Layer 6 of a small transformer language model trained on English Wikipedia (12 layers, counted from 0, width 64). Numbers have three digits each and are written without spaces.
A neuron's activation on a vector x is GELU(weights . x), where the dot is the dot product.
The model reads these tokens: " The" "y" " contain" " " "n" "um" "er" "ous" " small" "," " " "o" "b" "l" "ong" " se" "ed" "s" "." "\n" "\n" "I" "t" " has" " been" " su" "gg" "est" "ed" " that" " this" " "

The vector x that enters this layer's MLP at each token. A number n stands for (n - 500) times 0.0066.
0 " The": 711409465757416501816489361466491517495514550547512595595335408429569465574518580433425620329613493267502643370535317649678417441553595264506561300458564426564568507845105616470429599495672535
1 "y": 563366549767391548772447339348493600454439621609558512453662474431535542565598704601443456391611459413500634545467318568540413583612526389472621321442563457496332469740041583532312664588596509
2 " contain": 596536641750376538721381484210468430339420597440514475550533548466601614565485592591587519395639533257597493469649324538646469549584491345527647423526549533456298418719049586522304650577610482
3 " ": 566411606761407544825556409544476472461372502541491518556673399528496487571549540509591496295596516340647339683616334537662237534735547381424626360468571544542442463647064540474421706526556490
4 "n": 532370526805407453743387361499489364485387591585521539507834481521580496506505666401689329286676539353455520594631399601540415616654630478466578268522570433570470502535050620408415649597565476
5 "um": 578581581756407373729324335441457685468325645622551516550621437558611549602449620486642441368523552274409507675652425549472419472596573408479580332546588480507394393632043644495282615656547588
6 "er": 620606513797319476812430340386597595398336589528547429476653488541477539529475625531621428329562610351412537575578395587578381583644661522381575361476605438626441567471060634415243603504596503
7 "ous": 572668472786376565729447368335496565418314667563525482434523447552594566687558549561541466319605641355521556630631396511589482381588558477352579393631665429419289496585031591485373540499587474
8 " small": 685636569757501607727379466310416625352305387463513460576546446620521617542473591461494503367651563275655491558622381509675485398592457475417568385430598513489262522612050575482355591530670531
9 ",": 572479507734437560740384454421416614537433575539699557524543443548493477446658619507510456341508457350495566602628373447722376563613458471417622413394550390549367451528023563488375666547675509
10 " ": 535400603770434552797580395591423497464377554542532496548706383574515480559579534548578459298609526320619323636652373542629224549723461447435574363455572578517426469593060543463407681501575522
11 "o": 537449448734502530779409314528396725560361554547554529502819411565650536556447616478571409354590553331367548567616402522522368474551514427394562349579703478581386592544033592537425551417579559
12 "b": 446543537772522551726416323521452502533253628395507410478588522512642496474628661443702377344556594341547513553724435603547416614576378359415529280560586495594416561610040594483353653566569553
13 "l": 428529495756504510758465302520508564622307658548600558440616493527556471427484591471597384334553549335508526584715399568458401700540575472417505368580638616510424539550023523456356596597559440
14 "ong": 512489479840539496757423317405416624418365550348565440430637461463600495630519613612531527299706638393596525578625463615570423595517554546458578368552556471509291503638045499474239593490583502
15 " se": 607523584762391504696503396482391547454346569573504533486467340611592600528454706573703472348650613297618417462584391505609307321622461545591571265564703480550455389570063612425368680536607497
16 "ed": 640447507819430631804417347410507504418307633520519345535572476409530548698489491596550422367637518367571530661618402524544377577537577480438527426437615437482347563374054682546356585506647482
17 "s": 449440456778407564792354337518466473530340647575565434582674400555592593591497629571494303402486430357604546643592381613536397564655488375438635412432649473560419502459052644548251517624608500
18 ".": 581439469795502476741513457461440389614334607472656523551605460511446366443597490548587423426614552311546544591589391594736316623488652475411578383499644470408499315675056559438318639521653430
19 "\n": 526513516779550441733362427546263491500422512580497452663578473479575466571514488617569458379607555376572486435589389526667169680533595442429671395531585436442451482667061543532298687520655524
20 "\n": 573484523759540442701359417545262471500423508611494412699643474451576468565505483598571489392640553390532480424575371528639168691522557412414689406509590412461476491707066568533329725534656518
21 "I": 621479550748533498734615423542310649473335379657600404563809525414464425617398421523432534445605616385375515622624309623552343516401514423416632442516632361475374416697064631519323639491634618
22 "t": 639470549751543542696449271537414450544247446580549449558786517431455506499456754519522467362738547412546488657612348572445410735525393339417605342583604458470539575611064587522298567482639519
23 " has": 526424592752513568682422393455386577447465559595568548574597531469510625436391611618524541348704468208539470529590360544529426602478479348345647498496483579488393464628077517508240660581733475
24 " been": 409487519692457582679470454489418547448458738575539622583630428431519603500379529624431465294738656259515427450586334555594418575475546424467723431547570516601478418478065528371335662505714478
25 " su": 558444653715588548657661453540258602382347544559526504426479412483575580418410411582606530391703643289524468586600361472499260462523494482514632527442646607600413474598062716551271643660616292
26 "gg": 583380585744556633641505334474439483460202611318454386571522486391677587360518585560535462409681673344535433519610411590589371566555483446463639344530559440609507602488059727592224669632618523
27 "est": 523574583757475502702456329405379499328236671539531369501592484425627648557402646598503507323674648374581415661564365671589405563467552495324551398667626444477462474456070641510315599566639584
28 "ed": 578492507807501630767463313442518505375273617534540449502534446345593568667457506569502483369676566367579497568615351571607351641552625426447560493455604437413358530295075673552361577529670457
29 " that": 584474559729531540710405453488446569411352469461636563547518478461431573450550602478557363399680535280516541597543323542714388666477527329421650454494585471498355339569091525553266655462771531
30 " this": 586434538739531487691353465503468591377407345473589547534555340432408664554494647506489401386736610299553477565568288526623458563421452384497644359568665549466357383552101558533388672431759602
31 " ": 529482613753453574735503330633460498449436496528559502523738359522495520539572549442556481364632538320665270630609302580605188574674475389423587399497597502481431437618094612512429754551623475

Each question shows the input weights of one neuron of the MLP. A number n stands for (n - 500) times 0.0015.

n110: 521574440468578645622260495482495438356471674553473616437554483746714480441259263345378509503310609491603457438478636452617600457397482438502357553680543543498424760241563499600415496530471546
On which token does it fire most? 28 "ed"

n120: 473160719474559529573632517377651455437446544555500462461317590422479412564388476466378562442461573526482541675521508584448509458351417679510491453537465444531580442441421517346635514537504561
On which token does it fire most? 27 "est"

n69: 479658542557535601499591499557504520468468580490361594577248598505341572560396439584502782511414584479596505675465593535480443351361588461471532384452495446595569538424403360493531598507383609
On which token does it fire most, and how strongly? 27 "est", at about 0.5

n79: 532552578482651478650484562463660358544632564332431464293312548745215690660430561382527539412501485476587546441441495431724478563250464436507466650657463451387605417190466305652594466549500598
On which token does it fire most, and how strongly? 30 " this", at about 0.24

n52: 504498495496506497499504500505499497493504505502503506499501502500500502501498501502503500506491505509499494501500497503500505497499503501496501506493495504497500502502486498506499502498503498
On which token does it fire most, and how strongly? 25 " su", at about 0.02

n5: 461619588449509394597419509424671431415623427424460620349359547356334647664507618415417639448301421555540470416464481497395611635505551445466601523564650487499377484571497538431505574449555503
On which token does it fire most? 2 " contain"

n118: 499502509504497501509495507500499503506502501505500495506499502502501496501505505502501501499512502490500503503503502504495501501501501496503502502503513497502503503498519504505502500504501507
On which token does it fire most, and how strongly? 5 "um", at about 0.012

n66: 610544537493638415612542483400654399475462576534457410504369507430330520593442559584296762385450571426501523571447530566555563449438323535677495433573508466571568673422462423476564622374456515
On which token does it fire most, and how strongly? 0 " The", at about 1

n126: 456535488510603552658573570514535594336385514442493695325519471547420529485481336448392444501545652503424480453527593546702514485384759376576482386591426687375601387184582374600393482563395548
Its two highest activations, in order, are on tokens 28 "ed", 24 " been"

n48: 603452625512671499509342555420593526338688514516545566315539466551558557466656359400464471362539371392457442456521514527684534534559396604627364474084509568574426542262494358553494460400521573
Its two highest activations, in order, are on tokens 9 ",", 8 " small"

n165: 453428434448498423511550505429386433496443719660500531477581460465537386466257452545436507430515329539496549420418388569528602631532382544497519563527405638315677406497504409483594500539542621
Its two highest activations, in order, are on tokens 24 " been", 23 " has"

n6: 559447476391419492483581499459545526614371595653535308511706570361477385535496492480473538506556328485523464555529425488380567458534201578511537591442439509635665494512529526508657590587483572
Its three highest activations, in order, are on tokens 22 "t", 21 "I", 10 " "

n189: 519646322494561680569592571515454598347453459375517515405433474675354433591673531407367604584505426554696441746532367397653497449460743439440522383501442505286488430413579485667557661346408515
On which token does it fire most? 8 " small"

n50: 655385479401563492538491442456600521485664632487531391536698529447672596574518475397414492451536633310329470420550556533364526494413309557625438490577368472601494503584575567574589510568453321
On which token does it fire most, and how strongly? 11 "o", at about 0.29

n91: 396631385525475353531532555645423509466480453450448682479269447535479423433629500610395457492523485515737504671550544531719472637518662536427394286390511542495540588435481576371508479504450547
On which token does it fire most, and how strongly? 18 ".", at about 1.1

n205: 472349512487617542639528519672568371393398617563477410655460493428588485532530319376437492533554586487388538543301651379434492503607610459479471555496488564669745503446528603492571355496423406
On which token does it fire most, and how strongly? 26 "gg", at about 0.11

n166: 520676523463509486581446502467471507399555414431332320351541487662534608479487519586568338465580359485532495519451515472407479480568423615572520585388534573487618485393526437643396494412553509
On which token does it fire most, and how strongly? 8 " small", at about 0.4

n149: 657574485371585550493612447580656474482356519562563413528633512315546548639464466564512567508606521362438462476441556310391544348578630476296718556570447386618628540585595400500468389490513418
Its three highest activations, in order, are on tokens 21 "I", 22 "t", 7 "ous"

n236: 503502494500506493498499507502502496499496503500504504501501500500500502504501502500501499504495500505500500502499488501500495493496501499500496501495492499503499500501497494500497500500499494
On which token does it fire most? 18 "."

n244: 541383710499477672532455529615668402537479727457494668267542668629502556475409247261427178567303524471325654586449428446417568657363561444517438412639563471491538976264515453449647488396508264
Its three highest activations, in order, are on tokens 13 "l", 4 "n", 11 "o"

n109: 496500499503501497498500498501501502495498500503503503506503502502503506501501500501501500503505499500505502503497497496502500502493497503506494495495504496503502498500500493504498504502500498
On which token does it fire most? 30 " this"

n36: 439228677588551498489473586558436650345502401518504601350397566444500518467218284502601665525346503582636596404500372482501548159356367372590546325644562676352546577536524490505632576420471609
Its two highest activations, in order, are on tokens 25 " su", 30 " this"

n99: 453484537474459496536371517527586459421490506517581451538477408445562480614711530410524529659528434514519472498251451454524620513606526614446482473371417562468516416368502706319567449468470350
Its two highest activations, in order, are on tokens 28 "ed", 16 "ed"

n207: 589533360536461344543492570570595402262641444409451597490493601497385644263655255253679592453542570425439514519493501352521483550499606338661343659811496410353617503364522503466391540469511342
On which token does it fire most? 29 " that"

n101: 465567681503445546593187509582502542394621474471553681429263499512344666314480457363426504514360447603532569692552372527557645461354512361561676537482485515123482429443505353622338447465513418
On which token does it fire most? 29 " that"

n249: 741440288505621309535258483719521572575583516683380700290699406648426478323603381440518598344558577483420426310497489451509473502622525718717509426445601463545447447408589399485782484416479353
Its three highest activations, in order, are on tokens 4 "n", 11 "o", 15 " se"

n72: 460495562464636575665597507574510382384627546383548606578580433717339622606570531449424661362497449544587398531533553408584419540590541480501583419598497581335447531247611488556682622406442329
On which token does it fire most? 31 " "

n250: 495497500497495493500496498499501504499498502497499499499497498497497495496497502500498500494509497491502502499496495498498497501496494495503501496500503495494498496497506501503496498504494497
On which token does it fire most? 30 " this"

n125: 499502500503502500495503503500505506495500503501494502503504500504499505501501500500502504496505497500506510503498503497501498507493491499503498496504505497500503495501506501499500502507506496
On which token does it fire most? 30 " this"

n203: 462572509425541533414664570559553348410448454454409594499469496648447575509505617697558636518581452353432462496465448457481532508548423422524545513519500680488641434584426441465384438372475568
On which token does it fire most, and how strongly? 23 " has", at about 0.62

n211: 402508475559591446616525516574465541530434597404564599347498436549581387537508466596520406406432498416563512465539730467518600491599480697501372503572369563603503514320499511447453400488475504
On which token does it fire most, and how strongly? 13 "l", at about 0.71

n97: 497689580476523483571561553604696462594532646606523618567268459428244472525483533426282688407367393492737455382449502340659553466515648453477550518435504496430601416386462459345451609569510518
Its three highest activations, in order, are on tokens 0 " The", 24 " been", 9 ","

n130: 501502500499499501497501494499499503493504503500502497505498501506500500498501500502501502495509500495501503503502505497496497509498494500506503502507506497499505502500501505494500501499494505
Its two highest activations, in order, are on tokens 22 "t", 27 "est"

n57: 503468492457749656587594471664471466241436728392356370414417484560676427171384556366548532502315573637425600466404480500577459523525417503815525508485498453562514587515608493513559620524411142
Its two highest activations, in order, are on tokens 25 " su", 26 "gg"

n10: 502504507509504501496506502495503499503503500502499499501503493506503505498504500499497498498494505507501505501501505497502499501501502501493499505504494502503503498502500504495502500493503504
On which token does it fire most? 7 "ous"

n37: 464454546482684411502253618375521561178488544560452438493632499499574586233518236453539305600516606527485583541441594382567594623609520365601712626457399505406671468159458584476564311517526554
On which token does it fire most, and how strongly? 28 "ed", at about 0.37

n114: 673583408443415639483494453398663425493639687545529293561456594396437470407384461390557689350543359386615477308529380462411490444446382564730582672447240567447562442511573323682457710547532555
Its two highest activations, in order, are on tokens 2 " contain", 23 " has"

n58: 449622450508439337521373589406593400327571743561432650286250479584502528701441245456311751402620534723626579603528550450750525483275554364344507538597495517268412632275466410342443551289507533
On which token does it fire most? 7 "ous"

n32: 509486615534495639539412648592548503363582456431594466646449369483437394506464356309618530457439517458663450468386487451544464517524556514498538441424378569393708417489542548652475554631507398
On which token does it fire most, and how strongly? 31 " ", at about 0.8

n228: 661461491385528509454459443454524527544606429675466377600442626449505699518577619465474621570477673490467556270419397584401420611443550407457495535454495415575526486651535528466448566514470334
Its three highest activations, in order, are on tokens 0 " The", 20 "\n", 1 "y"